Layer 5 of a small transformer language model trained on English Wikipedia (8 layers, counted from 0, width 96).
In attention head 0, each number of a token's query is one row of weights dot the token's vector x. The head spreads its attention over the tokens so far by the softmax of query dot key.

Query weights of the head. A number n stands for (n - 500) times 0.00083.
q0: 471 498 513 535 505 533 544 397 391 542 635 730 481 482 573 535 430 649 437 386 445 503 509 461 525 519 546 524 417 452 436 393 451 362 597 578 474 352 436 572 666 488 344 546 437 444 300 438 601 607 393 507 525 293 519 548 365 421 359 523 505 367 664 407 545 566 618 639 535 350 551 485 423 490 540 351 488 552 441 497 544 564 490 440 445 549 497 564 544 571 440 392 580 572 660 385
q1: 567 486 465 459 447 519 471 564 517 383 637 422 666 510 587 577 621 488 579 550 532 359 444 449 632 412 480 604 659 531 491 380 514 538 606 423 472 611 429 547 526 400 364 553 385 537 434 644 420 479 521 389 665 474 504 456 520 483 397 365 466 498 591 565 516 566 503 518 419 585 537 541 598 522 668 540 542 441 567 572 521 374 502 534 496 582 371 593 418 380 600 443 527 461 459 387
q2: 440 597 533 603 549 600 435 577 586 529 470 480 464 547 488 596 453 475 571 429 492 499 454 578 490 534 468 462 614 524 397 634 538 597 477 418 447 770 519 360 552 465 594 547 502 573 608 405 404 367 611 377 575 539 408 410 582 581 483 458 548 537 533 582 486 492 470 452 552 519 482 404 438 519 595 537 554 457 507 468 462 422 553 586 607 645 471 642 395 387 520 534 578 500 514 510
q3: 427 533 545 740 553 574 437 656 484 485 364 508 417 411 485 565 497 569 385 387 485 607 629 565 626 623 481 430 332 512 631 439 575 469 533 571 524 361 471 435 466 574 229 483 585 477 451 394 624 537 467 446 466 419 550 511 443 472 676 398 460 523 508 498 457 457 570 589 444 345 407 621 431 489 605 384 437 520 435 337 357 579 428 507 519 460 459 468 532 401 376 608 430 428 684 474
q4: 510 609 473 636 514 513 576 306 541 576 450 552 429 542 399 530 387 615 492 370 568 645 403 396 592 401 586 432 332 400 565 555 465 316 467 601 498 405 537 498 483 495 428 533 469 412 565 444 518 531 330 473 456 411 397 475 439 560 684 373 318 592 419 456 529 589 456 470 507 456 471 435 376 424 556 435 472 425 464 451 391 660 537 401 463 404 592 435 558 584 478 435 564 368 667 536
q5: 575 403 481 424 500 287 568 564 445 621 614 654 567 282 530 392 623 562 526 540 565 568 427 595 437 521 540 629 686 558 518 537 391 566 444 495 429 473 434 668 456 618 666 521 485 453 482 659 613 397 460 496 472 298 389 588 654 492 566 605 497 545 407 466 603 588 481 603 552 627 599 472 423 566 411 450 434 585 370 512 373 504 492 502 323 452 571 451 427 541 730 374 490 461 465 571
q6: 450 491 511 460 484 317 542 560 561 547 602 573 593 554 548 439 670 434 527 460 473 398 458 567 260 592 437 637 632 632 402 557 548 583 461 455 334 622 394 593 536 726 679 577 599 464 394 634 531 460 493 516 458 544 530 513 557 480 394 594 533 407 516 645 617 509 585 603 602 530 614 538 434 616 417 428 559 520 507 493 433 519 613 534 446 547 409 666 507 430 691 424 513 596 475 430
q7: 487 536 550 352 550 604 533 505 646 434 659 371 481 603 543 480 512 417 554 604 407 354 474 332 571 481 540 551 365 448 474 509 502 607 495 448 581 753 577 426 463 413 563 505 448 497 625 472 407 464 558 526 554 594 485 391 541 359 431 608 637 313 540 551 462 427 495 398 597 521 538 420 587 460 522 574 528 419 658 474 539 490 468 590 462 498 414 605 436 477 424 583 604 529 442 556
q8: 508 612 505 437 530 471 509 461 571 573 449 624 573 539 442 619 340 533 612 399 588 348 368 546 325 563 410 407 338 517 645 585 633 341 458 546 474 389 530 468 510 652 327 490 504 376 401 488 517 530 483 408 386 691 439 637 503 635 472 296 483 687 458 428 616 339 683 618 480 400 490 465 243 451 545 531 531 633 427 478 463 642 589 343 627 472 595 428 612 405 571 448 479 440 242 434
q9: 566 416 434 400 484 490 544 390 615 468 460 509 378 443 332 527 647 511 511 343 456 401 414 428 340 648 375 657 381 600 381 396 484 444 524 581 402 597 535 587 552 641 496 555 559 482 359 519 614 586 404 493 438 576 500 504 685 442 611 493 316 507 373 754 517 504 466 486 585 465 509 440 356 418 305 500 626 553 528 651 546 551 491 533 492 492 476 548 515 468 528 348 435 442 561 714
q10: 343 404 529 559 510 374 398 492 459 552 365 596 549 445 529 418 537 549 421 565 593 620 576 541 367 778 486 561 440 415 547 632 351 594 293 480 584 479 443 608 534 463 436 532 750 525 523 682 790 444 466 680 440 395 421 572 543 614 504 360 381 509 505 564 497 720 364 589 398 529 524 627 553 646 338 519 490 498 262 379 706 593 542 477 405 434 386 579 594 548 525 402 499 484 547 557
q11: 345 390 429 567 644 261 589 635 594 542 556 400 489 588 540 528 651 479 595 616 587 538 357 669 364 387 390 498 711 546 705 637 496 671 440 400 607 553 409 674 299 294 646 619 627 437 471 429 434 386 482 263 460 425 364 674 528 537 534 665 705 576 471 437 709 383 238 342 578 598 531 563 428 419 288 513 550 448 384 665 503 448 475 446 440 466 597 657 618 380 535 467 594 601 263 695
q12: 657 517 430 520 563 614 635 492 521 529 588 589 601 284 607 603 433 516 477 483 566 435 429 413 367 560 548 470 293 517 473 492 701 410 565 477 592 480 723 470 533 468 245 335 436 507 482 554 552 520 455 430 406 588 353 581 830 333 510 348 656 594 592 623 384 558 757 700 589 482 466 432 220 481 514 490 340 664 585 530 460 283 335 521 517 288 463 466 428 366 588 566 595 466 467 582
q13: 508 440 428 395 508 540 448 519 419 473 440 398 534 574 307 408 671 492 548 448 581 562 557 410 387 439 590 507 330 405 464 585 804 510 446 573 556 496 509 420 639 451 673 473 532 429 499 435 446 602 397 467 551 579 553 472 489 579 588 361 644 536 497 553 517 476 328 634 473 515 354 513 413 411 527 469 441 401 482 429 616 711 590 477 590 534 465 718 660 566 541 466 573 453 618 575
q14: 608 556 535 462 793 503 733 433 589 356 483 445 316 474 368 384 554 466 499 455 380 306 341 325 364 474 413 546 718 473 398 379 532 415 547 546 225 477 723 606 670 496 701 443 173 512 588 526 412 461 438 380 438 624 641 467 386 445 625 435 702 575 510 592 396 429 586 434 508 433 550 509 338 419 772 462 356 513 747 282 305 695 470 547 677 511 526 403 539 700 646 678 706 446 293 327
q15: 432 400 551 456 435 367 320 440 548 441 519 445 317 576 459 479 468 484 423 399 613 567 624 602 527 644 436 495 331 528 509 420 136 493 514 632 711 483 420 602 446 485 561 477 703 399 427 326 598 522 448 580 478 409 422 410 610 477 689 358 386 302 587 515 370 628 412 592 587 468 461 521 520 438 536 548 684 387 427 673 585 645 482 525 466 442 486 484 610 494 421 301 380 618 648 661
q16: 569 620 285 567 408 601 554 352 452 346 634 484 729 372 404 470 466 415 657 536 529 447 596 437 225 365 353 436 592 626 604 476 529 362 506 538 538 396 552 365 238 450 534 544 367 390 537 561 356 561 444 487 574 451 491 509 469 447 285 654 804 248 551 367 541 470 602 639 471 517 476 589 700 423 535 527 529 703 559 632 717 546 534 365 423 486 468 237 587 500 539 539 729 558 350 453
q17: 608 446 568 548 520 686 443 561 467 537 291 367 630 692 406 666 264 606 491 403 504 436 702 492 498 539 485 389 175 318 609 558 534 464 541 497 434 545 504 298 371 526 517 423 298 509 583 542 345 637 492 461 464 596 401 549 528 439 427 384 537 460 531 416 305 246 663 400 393 355 444 443 413 489 679 487 514 515 484 461 576 500 628 406 588 584 585 414 477 444 316 526 439 484 526 670
q18: 495 352 300 619 667 147 690 756 632 596 594 459 615 569 615 143 741 655 633 651 633 327 289 645 343 466 545 441 661 669 887 618 218 647 536 415 347 538 383 718 210 738 600 649 807 411 440 556 345 447 535 342 632 285 417 699 387 541 526 717 384 602 626 429 707 640 210 373 496 619 375 457 558 533 408 577 578 577 383 429 487 730 491 313 225 425 478 453 513 310 560 391 607 609 459 438
q19: 523 340 518 592 564 537 441 779 355 699 566 488 406 523 572 667 300 494 274 591 703 700 538 600 429 470 626 376 458 535 396 526 597 417 380 606 776 638 625 454 551 459 486 401 528 543 530 581 685 469 515 583 525 472 557 607 645 501 673 282 500 624 450 588 288 305 595 683 563 429 342 409 515 512 580 356 503 557 486 511 351 472 361 650 534 577 879 362 588 496 714 454 465 548 606 461
q20: 362 633 375 347 605 395 624 304 669 536 383 546 483 671 603 570 448 525 636 420 399 609 493 359 550 353 560 619 728 517 801 415 379 443 424 449 447 557 470 859 373 280 513 742 450 597 594 334 413 288 478 398 654 386 429 421 311 538 483 439 345 418 345 386 781 703 243 377 602 753 392 388 549 550 426 573 606 344 406 528 632 595 683 362 508 463 642 489 517 554 341 446 656 478 211 397
q21: 596 209 534 521 569 410 311 634 283 628 535 547 704 510 515 691 352 437 362 430 625 634 408 688 433 602 509 669 447 519 387 562 448 444 545 477 573 648 456 429 541 374 312 523 494 388 330 512 861 346 448 680 459 459 535 456 641 429 512 244 361 527 573 647 561 585 285 512 413 251 378 394 559 605 532 377 445 599 622 591 812 434 378 603 419 563 307 577 511 657 539 340 518 482 650 644
q22: 319 507 480 463 643 577 435 515 584 433 413 469 407 487 482 366 650 530 403 451 565 395 370 639 599 464 511 622 518 381 361 661 524 698 393 462 582 464 286 406 382 458 530 612 510 601 438 564 333 457 423 600 451 473 397 671 348 692 656 343 492 705 527 496 560 502 395 353 338 545 373 634 469 475 514 653 604 422 425 481 233 505 622 375 553 610 267 826 577 480 512 449 492 375 373 371
q23: 540 581 496 413 443 355 533 495 320 576 492 740 743 490 585 485 521 571 620 624 477 416 544 371 603 590 583 450 519 482 682 494 546 468 417 398 642 515 446 416 550 577 487 572 539 580 490 578 568 454 586 471 665 386 421 478 484 618 502 470 467 461 337 482 515 669 361 410 509 748 686 568 333 471 405 459 528 528 365 541 425 435 446 518 550 401 491 484 447 605 449 406 495 484 459 670
q24: 353 418 589 577 486 598 346 482 603 466 222 390 604 503 519 504 361 388 351 578 614 631 719 563 429 552 505 437 409 503 562 702 451 677 554 395 497 419 428 421 578 491 276 406 657 622 606 444 467 358 525 645 327 495 591 594 656 316 577 328 530 554 717 503 401 575 340 644 370 358 191 402 595 613 677 562 493 592 635 288 296 415 389 535 525 481 689 543 547 430 349 498 403 598 565 529
q25: 575 597 509 588 685 457 453 780 310 488 594 536 520 637 682 671 475 299 538 509 518 513 481 621 502 457 842 423 683 443 685 468 416 434 284 402 554 590 469 369 676 330 308 316 535 412 413 445 653 434 481 388 584 484 479 416 587 336 502 700 355 662 601 733 484 530 635 420 556 336 611 553 589 471 412 495 550 794 441 292 437 525 452 604 491 426 359 412 499 523 663 572 518 515 515 324
q26: 480 593 459 736 203 603 402 468 349 692 608 237 676 707 645 347 430 691 587 577 608 396 510 404 306 420 574 433 544 434 442 584 567 564 516 650 447 481 556 591 699 541 435 499 414 281 480 625 614 526 425 494 491 371 384 467 509 416 804 427 590 407 374 590 603 373 587 644 629 425 494 612 395 311 534 440 378 305 465 307 491 307 497 593 302 196 519 557 457 360 534 795 639 639 326 392
q27: 600 516 682 510 493 429 577 501 526 515 616 524 518 404 571 579 420 451 461 525 549 723 673 601 424 767 611 632 763 619 296 532 311 540 426 469 461 505 441 643 308 563 427 222 450 379 467 738 410 675 615 525 348 621 413 541 476 468 23 433 210 540 469 532 440 460 584 417 442 562 578 583 441 719 420 661 582 796 366 508 500 412 578 498 318 491 657 466 454 408 496 555 322 501 520 632
q28: 567 636 578 469 638 650 300 830 359 438 786 679 624 169 665 366 492 540 692 684 602 341 256 713 505 592 401 324 551 402 253 561 577 448 478 560 673 577 701 242 670 625 484 180 414 344 566 723 700 407 567 634 315 486 545 559 629 490 532 743 597 712 595 592 394 580 689 800 416 289 622 634 494 573 330 416 407 603 451 140 504 486 498 680 585 499 755 762 417 725 728 813 461 546 343 414
q29: 541 605 294 480 509 514 774 410 506 518 684 797 411 574 708 291 735 565 886 682 429 422 371 424 434 405 485 508 640 582 519 337 740 522 674 473 559 315 414 506 334 579 483 696 240 417 490 511 568 614 539 434 703 370 591 505 435 414 443 508 308 410 268 474 652 620 461 396 536 730 795 145 895 305 384 708 473 489 488 593 460 516 712 512 456 594 336 471 461 647 385 516 386 499 233 341
q30: 321 531 532 517 378 460 604 396 573 619 570 594 524 540 575 712 474 656 913 455 317 455 485 531 587 526 363 532 744 489 440 606 285 520 465 458 305 654 438 607 491 439 482 590 449 484 537 458 375 312 523 423 469 634 338 458 413 628 329 381 587 570 445 530 629 465 400 316 578 589 473 433 622 360 428 457 608 379 646 502 682 442 541 316 563 436 637 559 442 452 319 387 689 513 321 449
q31: 362 574 472 648 531 401 547 231 471 516 348 516 527 472 307 412 476 561 578 279 491 486 580 316 207 534 479 518 408 607 433 432 680 545 531 731 466 472 550 523 528 542 687 605 512 261 473 403 319 514 494 450 398 811 564 358 489 503 551 177 640 308 557 473 656 379 399 502 579 831 567 637 542 576 434 429 674 435 376 560 577 649 575 407 520 408 537 332 425 394 451 442 665 521 442 525

Each question shows a short text with each token's key, already scaled and adjusted for position as the last token sees it. A number n stands for (n - 500) times 0.0032.

Then comes the last token's vector x. A number n stands for (n - 500) times 0.013.

0 "R": 495 549 487 541 523 475 521 453 554 495 515 464 548 597 511 638 356 544 495 403 727 498 536 299 340 479 568 505 464 512 517 474
1 "N": 452 549 478 538 518 500 533 437 542 484 479 461 516 579 483 591 408 511 539 340 784 477 512 260 353 457 602 467 489 511 539 470
2 " |": 449 485 486 570 615 485 542 386 545 580 604 399 483 653 453 724 251 589 588 339 934 518 450 141 363 416 529 478 375 495 510 541
3 " K": 510 455 470 456 472 539 554 461 416 446 564 515 506 523 419 509 428 507 536 445 766 465 511 356 397 607 649 489 537 537 598 499
4 "ar": 511 496 471 454 514 572 582 437 443 497 553 465 494 539 547 539 458 479 521 444 616 444 472 457 455 560 609 527 611 494 534 444
5 "im": 560 552 463 453 548 565 569 440 560 505 646 497 505 597 482 518 485 529 540 416 578 490 458 357 481 502 592 539 589 555 528 534
6 " Ba": 514 525 514 467 463 524 516 478 518 461 530 510 496 549 455 482 472 509 517 476 676 491 492 387 329 527 582 552 486 523 612 535
7 "gh": 489 522 565 466 438 559 571 526 521 500 592 516 524 565 483 612 485 551 452 421 554 512 427 382 446 504 457 529 583 468 499 417
8 "e": 469 501 554 524 484 536 586 517 608 475 575 505 504 570 539 488 511 525 461 401 525 513 488 456 413 512 570 591 622 529 479 482
x: 387 405 498 624 425 456 193 489 439 507 472 484 418 525 438 523 523 581 453 483 438 513 387 565 623 499 452 570 487 339 473 594 479 659 533 571 570 433 336 462 489 489 616 620 630 583 462 537 510 490 439 590 446 569 465 468 445 472 453 495 288 453 584 495 616 545 555 506 450 381 514 575 437 498 309 614 461 575 545 549 481 632 642 433 473 538 504 528 284 446 669 278 447 535 390 497
To which token does the last token give the most attention? 2 " |"

0 " is": 493 510 507 549 516 468 489 494 531 525 475 558 471 523 411 595 393 520 640 435 785 544 467 264 403 470 529 537 482 484 490 553
1 " Mar": 479 519 486 553 535 535 549 488 406 457 541 535 508 500 496 537 481 547 589 428 702 512 509 277 406 495 519 455 513 552 592 587
2 "gar": 538 531 464 465 505 537 532 484 504 455 617 494 450 478 484 550 533 533 464 508 584 567 464 399 457 616 504 517 616 501 493 440
3 "et": 497 470 498 496 580 511 515 436 551 510 585 445 485 580 452 537 451 508 495 421 581 548 446 346 438 470 560 555 587 535 500 491
4 " after": 480 536 500 499 502 517 547 436 425 486 582 403 398 553 416 607 360 560 707 440 818 450 428 284 338 506 542 482 384 507 426 490
5 " her": 477 532 524 471 470 522 516 537 478 427 522 508 530 514 383 522 497 552 681 356 835 507 486 303 325 517 419 475 411 563 512 540
6 " late": 446 489 537 436 498 508 537 501 458 459 586 484 450 509 465 540 441 591 647 346 840 466 497 304 285 571 585 505 458 571 476 477
7 " ma": 490 502 515 506 447 490 481 515 520 555 507 501 542 517 406 468 522 542 477 380 653 510 480 387 419 555 536 563 592 546 455 539
8 "tern": 532 462 512 498 538 432 470 552 495 363 485 451 415 512 484 394 517 537 559 491 619 477 514 420 404 448 518 478 616 571 461 514
x: 608 578 450 449 555 483 386 592 455 394 367 397 428 566 552 519 548 722 444 521 536 426 464 585 490 648 524 568 536 474 500 834 398 709 533 523 479 533 311 651 457 538 521 677 425 424 450 592 483 413 493 770 540 414 530 508 405 465 504 528 378 429 430 588 534 477 515 533 514 545 431 469 392 552 426 470 574 410 566 473 506 432 659 560 594 535 437 587 621 409 618 595 479 355 509 434
Which two tokens does the last token look at most, in order? 4 " after", 6 " late"

0 " |": 518 577 606 594 592 417 493 377 544 622 571 358 471 684 451 704 285 576 648 312 970 473 457 110 333 377 577 545 437 536 507 543
1 " F": 442 538 522 510 477 491 479 470 403 543 506 482 462 595 499 490 415 479 508 510 705 484 483 352 365 597 583 520 557 494 580 569
2 "re": 475 508 451 535 505 479 551 473 555 529 558 454 447 566 535 471 475 539 476 472 553 503 464 426 358 504 528 572 598 498 432 542
3 "e": 510 456 425 518 499 528 558 444 546 459 551 474 443 625 483 457 497 504 494 401 601 511 407 363 428 494 544 574 593 590 435 461
4 " Trans": 543 476 433 468 493 482 499 501 534 486 473 516 485 546 451 499 452 559 646 402 834 508 515 310 306 470 670 528 495 576 536 510
5 "fer": 516 506 485 484 488 513 521 500 540 480 538 527 447 560 525 447 444 467 546 527 569 526 421 385 329 534 591 548 578 582 436 424
6 " |": 539 557 447 402 524 599 590 437 498 568 610 423 399 676 434 614 276 553 574 337 879 503 437 150 355 426 540 499 446 516 472 502
7 " Su": 487 500 522 492 471 516 568 463 432 482 566 476 460 520 497 491 427 524 558 464 727 462 454 340 331 524 575 505 475 503 526 582
8 "mmer": 470 431 553 523 518 496 546 481 502 484 616 498 445 496 455 515 436 520 456 384 720 504 456 356 397 502 550 561 425 505 498 548
x: 696 608 553 480 481 444 378 590 566 552 600 455 592 577 415 512 461 433 428 410 540 453 486 604 508 569 555 607 436 538 375 710 461 757 522 440 500 484 432 663 507 633 444 687 548 423 379 541 546 548 331 561 466 424 570 526 472 534 528 413 451 473 425 730 517 539 414 369 482 485 407 514 544 691 405 523 501 297 489 493 476 532 593 380 636 613 387 599 515 621 435 575 436 615 481 528
To which token does the last token give the most attention? 6 " |"

0 " her": 428 500 461 535 522 538 537 503 414 435 503 524 546 530 375 524 467 566 673 382 808 484 472 323 335 521 423 473 446 565 513 518
1 " goal": 416 504 509 549 502 536 506 455 498 511 530 504 485 600 483 468 393 567 577 458 768 464 433 313 311 455 576 532 558 503 438 507
2 " in": 497 466 472 509 497 498 488 493 465 510 529 454 445 558 469 570 444 589 736 397 842 476 492 254 287 434 545 545 349 583 403 565
3 " the": 490 500 463 463 493 512 519 492 501 492 492 427 500 529 471 580 487 591 749 341 955 494 508 347 289 451 572 493 328 684 538 521
4 " series": 527 501 493 499 478 523 509 489 463 499 599 545 473 551 430 481 461 552 503 479 736 480 444 241 431 503 540 548 598 506 465 504
5 " final": 548 475 491 514 457 504 512 499 459 477 523 561 503 541 454 427 486 524 514 486 743 461 458 283 344 458 489 517 573 546 408 493
6 "e": 504 582 498 445 491 507 579 469 485 508 567 535 435 593 449 450 428 553 513 429 661 489 417 304 442 474 592 610 621 600 376 444
7 ".": 501 490 504 482 487 526 528 446 459 487 571 451 338 546 334 562 315 593 578 395 834 569 497 229 418 480 557 459 521 497 475 527
8 "\n": 466 499 521 480 465 499 532 518 500 526 592 443 382 610 401 613 326 590 552 412 758 622 476 219 450 430 510 469 446 551 439 536
x: 699 458 570 580 534 581 613 524 531 460 267 621 573 651 522 532 470 513 544 320 520 554 386 560 529 471 503 507 435 455 410 683 574 629 562 538 427 488 326 573 493 553 481 437 465 621 582 600 432 482 436 719 529 432 534 661 539 506 411 411 486 645 382 397 666 590 380 399 419 528 406 380 363 588 596 530 381 375 379 409 544 514 527 423 537 485 457 596 523 533 523 502 486 451 617 421
To which token does the last token give the most attention? 7 "."

0 "ate": 533 482 557 474 478 475 525 476 525 473 470 435 519 528 448 494 376 523 700 425 767 483 432 295 283 445 557 594 471 602 433 528
1 " at": 426 519 511 540 514 508 499 476 446 510 483 418 492 583 511 547 489 572 777 431 882 490 461 311 280 491 594 509 395 642 473 560
2 "ti": 480 453 480 535 523 557 559 500 502 431 458 507 522 573 535 451 435 521 597 525 481 578 398 424 446 614 556 469 639 554 417 477
3 "re": 507 494 453 534 513 484 556 480 490 448 513 502 442 569 467 464 391 512 541 472 564 521 439 332 343 497 566 555 572 567 372 473
4 " as": 518 487 492 515 486 530 515 477 510 544 519 494 461 544 411 495 463 550 656 476 772 474 435 307 355 428 563 569 405 635 430 564
5 " she": 475 532 538 492 477 523 520 487 429 477 451 479 510 544 360 510 388 561 544 428 735 501 445 340 473 450 435 448 523 470 534 504
6 " plan": 511 514 482 448 494 480 503 480 475 481 488 524 463 514 453 488 533 517 566 484 674 479 488 328 372 512 529 514 570 559 449 485
7 "s": 470 492 509 466 510 526 516 461 517 484 525 525 395 568 441 433 492 531 541 448 611 572 457 322 367 502 537 499 583 544 371 473
8 " to": 521 503 487 528 503 537 549 426 490 483 542 463 451 580 456 609 447 508 705 492 801 572 427 300 264 504 559 442 357 564 463 555
x: 626 363 513 495 538 474 389 518 789 535 331 413 415 569 502 330 436 403 373 517 523 454 506 426 619 527 437 596 455 537 531 563 433 460 474 436 400 556 448 472 529 556 491 705 544 530 475 407 435 411 463 770 556 439 495 472 534 527 480 604 341 616 487 510 645 657 368 515 401 405 328 532 466 564 342 559 561 393 375 449 574 487 458 450 598 542 563 639 453 565 433 481 442 615 609 441
Which token does the last token look at most, and with what share of its attention? 5 " she", with about 50%

0 " f": 530 491 497 471 431 531 435 502 487 498 481 483 482 550 445 533 504 532 469 503 707 465 538 323 323 582 563 540 548 513 511 499
1 "i": 441 502 491 536 514 476 493 395 514 448 542 488 462 676 500 477 436 525 472 452 605 543 418 338 359 549 609 452 586 534 455 516
2 "ction": 478 490 452 549 519 464 520 455 579 477 568 496 479 567 441 553 402 553 445 458 622 469 466 273 305 473 552 567 514 558 401 483
3 "al": 451 564 525 500 511 474 510 479 543 535 454 509 479 551 473 456 438 540 584 502 634 508 464 261 347 411 576 550 563 596 355 466
4 " version": 525 489 476 510 476 527 492 483 544 525 623 523 457 521 357 482 454 617 518 426 747 489 465 240 343 506 563 567 532 573 459 507
5 " of": 473 483 500 509 511 496 468 457 477 549 502 414 475 528 468 515 490 511 720 393 752 556 520 306 257 408 561 587 421 557 476 563
6 " Pla": 485 544 515 481 495 520 511 474 451 477 539 465 456 549 491 480 465 524 605 438 773 471 523 299 335 470 647 525 463 593 620 582
7 "in": 464 493 495 475 498 494 537 509 508 442 533 498 394 524 487 414 430 498 547 474 586 559 412 331 443 472 504 508 598 537 439 506
8 "field": 454 472 533 478 544 575 541 480 529 527 513 462 501 565 483 474 425 530 606 455 667 614 394 280 383 423 616 534 473 579 471 498
x: 647 473 674 592 547 489 377 466 550 586 312 491 546 707 494 512 550 405 446 443 468 497 329 564 509 570 396 698 406 505 331 668 435 307 508 593 535 463 479 455 502 567 477 464 531 517 348 547 488 637 441 713 548 428 549 391 565 553 510 523 471 606 482 609 574 648 317 564 489 477 566 506 535 751 311 543 628 395 505 576 523 495 655 420 383 495 487 558 423 541 567 533 438 553 532 565
To which token does the last token give the most attention? 4 " version"

0 "re": 500 451 517 494 450 497 516 523 528 496 418 498 491 529 469 528 453 534 534 482 673 533 515 348 330 444 564 591 535 482 476 461
1 "e": 466 511 507 517 480 511 517 475 520 464 464 500 492 618 494 467 485 483 535 442 656 514 445 326 400 494 579 541 599 568 415 485
2 " Trans": 481 475 460 531 477 491 501 512 497 448 438 526 489 549 458 490 455 552 684 406 839 529 536 295 320 482 652 488 504 593 555 513
3 "fer": 491 478 481 512 486 513 517 494 530 477 503 525 452 566 529 452 432 467 562 535 604 517 449 377 320 530 599 536 573 589 451 423
4 " |": 517 453 418 515 590 573 565 397 493 590 624 412 405 672 432 664 260 579 599 349 894 517 432 136 373 424 526 484 408 522 482 513
5 " Su": 511 516 493 476 506 552 570 430 425 504 575 460 451 528 503 499 415 516 577 464 728 469 446 330 335 505 568 510 474 507 535 589
6 "mmer": 451 556 543 464 511 498 549 455 498 489 632 483 440 501 455 519 434 516 457 392 702 510 444 359 399 517 550 567 438 501 496 545
7 " |": 490 544 485 406 509 619 608 447 474 601 634 377 396 659 442 645 285 577 587 339 890 565 398 154 376 424 546 500 451 525 464 512
8 " ": 417 494 511 470 441 518 536 505 480 598 534 464 457 598 422 546 371 522 525 481 723 515 473 259 433 540 628 547 599 512 452 588
x: 480 516 556 502 512 537 396 393 610 661 492 491 644 571 409 383 522 429 589 427 573 432 484 536 306 550 473 599 420 652 443 502 512 569 537 371 506 517 407 564 541 537 522 643 582 502 469 526 443 462 379 660 565 409 543 507 543 586 575 548 269 671 480 314 636 564 452 591 447 656 395 398 563 674 465 575 372 338 451 502 413 530 461 621 431 598 444 560 406 450 371 392 390 428 528 545
Which two tokens does the last token look at most, in order? 7 " |", 4 " |"

0 " F": 517 536 505 508 447 528 485 493 447 495 508 495 461 596 536 490 437 539 463 497 684 473 504 334 303 570 533 527 510 489 557 517
1 "re": 494 511 455 553 492 489 549 487 559 503 549 464 450 570 534 462 459 562 478 502 575 494 463 428 350 514 560 594 614 490 443 524
2 "e": 477 473 456 540 497 524 545 452 556 451 546 465 449 628 483 458 492 512 484 407 615 513 401 361 409 481 536 580 586 586 442 472
3 " Trans": 503 468 440 498 478 481 494 511 526 476 453 523 486 546 467 502 450 576 643 412 814 517 525 301 306 463 658 518 506 576 519 498
4 "fer": 514 490 477 496 491 515 521 498 541 475 531 524 445 566 527 449 441 475 546 522 580 525 429 382 321 528 592 550 574 583 440 421
5 " |": 539 484 421 472 557 589 579 431 508 584 636 421 403 659 414 645 275 584 569 343 860 528 427 146 370 420 505 490 408 520 473 516
6 " Su": 490 518 511 474 482 535 570 456 425 486 569 474 460 519 504 491 417 520 565 464 721 469 457 353 347 514 561 503 477 507 540 590
7 "mmer": 427 488 553 493 510 495 551 466 495 487 628 496 440 497 459 510 431 518 454 392 709 507 448 367 407 514 549 558 442 501 496 548
8 " |": 457 515 537 411 471 612 611 468 463 595 640 389 395 655 442 640 289 575 586 338 886 565 402 158 380 425 543 495 456 523 465 515
x: 582 267 572 463 689 624 419 475 584 768 348 550 536 594 500 444 538 428 494 489 506 403 399 484 606 436 399 684 383 588 534 664 604 417 513 618 446 520 370 598 508 585 420 661 604 471 467 504 493 496 411 679 482 415 619 440 599 497 496 444 567 693 566 431 495 624 357 565 419 602 398 488 548 611 407 450 522 439 482 463 585 512 529 434 482 495 573 554 538 617 474 442 460 509 501 446
To which token does the last token give the most attention? 5 " |"

0 " |": 518 577 606 594 592 417 493 377 544 622 571 358 471 684 451 704 285 576 648 312 970 473 457 110 333 377 577 545 437 536 507 543
1 " You": 451 487 500 561 513 505 521 414 449 514 633 422 452 592 430 564 457 510 628 343 907 452 485 308 284 479 575 583 422 576 619 601
2 "ne": 465 478 455 547 506 505 507 465 478 511 574 508 425 568 501 534 472 479 536 399 626 480 503 370 407 524 551 472 586 564 421 551
3 "s": 533 443 467 516 545 527 506 452 544 470 541 495 436 612 494 416 504 479 523 438 622 545 451 348 357 482 608 527 593 546 427 531
4 " Ba": 518 492 518 487 459 538 485 486 506 453 490 501 512 549 437 466 535 514 499 443 679 534 496 368 379 509 589 528 505 511 567 543
5 "ho": 494 555 513 417 478 522 536 509 510 443 509 491 484 573 490 504 467 581 527 416 566 512 438 431 418 506 563 498 584 496 534 431
6 "n": 511 481 479 507 536 512 531 457 521 468 579 520 449 547 495 418 535 484 495 395 486 557 481 368 424 505 533 522 573 543 453 489
7 "ar": 549 440 509 509 473 562 547 502 545 515 538 489 512 555 519 544 466 507 567 453 620 527 453 385 352 515 602 563 557 532 469 444
8 " |": 444 506 555 413 473 627 601 475 495 569 641 452 415 662 445 671 297 561 570 336 875 514 470 186 383 439 517 481 426 499 504 541
x: 515 402 381 496 624 563 353 498 623 718 356 544 431 634 506 441 531 436 438 414 567 367 404 496 625 536 352 565 389 514 547 551 643 405 509 463 485 489 381 627 471 603 503 692 681 480 592 534 523 545 471 772 489 508 583 560 545 398 500 461 435 642 590 446 546 570 301 579 361 595 354 504 434 493 411 464 421 477 478 483 596 551 532 423 541 501 530 524 426 553 385 335 444 543 541 462
Which token does the last token look at most, and with what share of its attention? 0 " |", with about 70%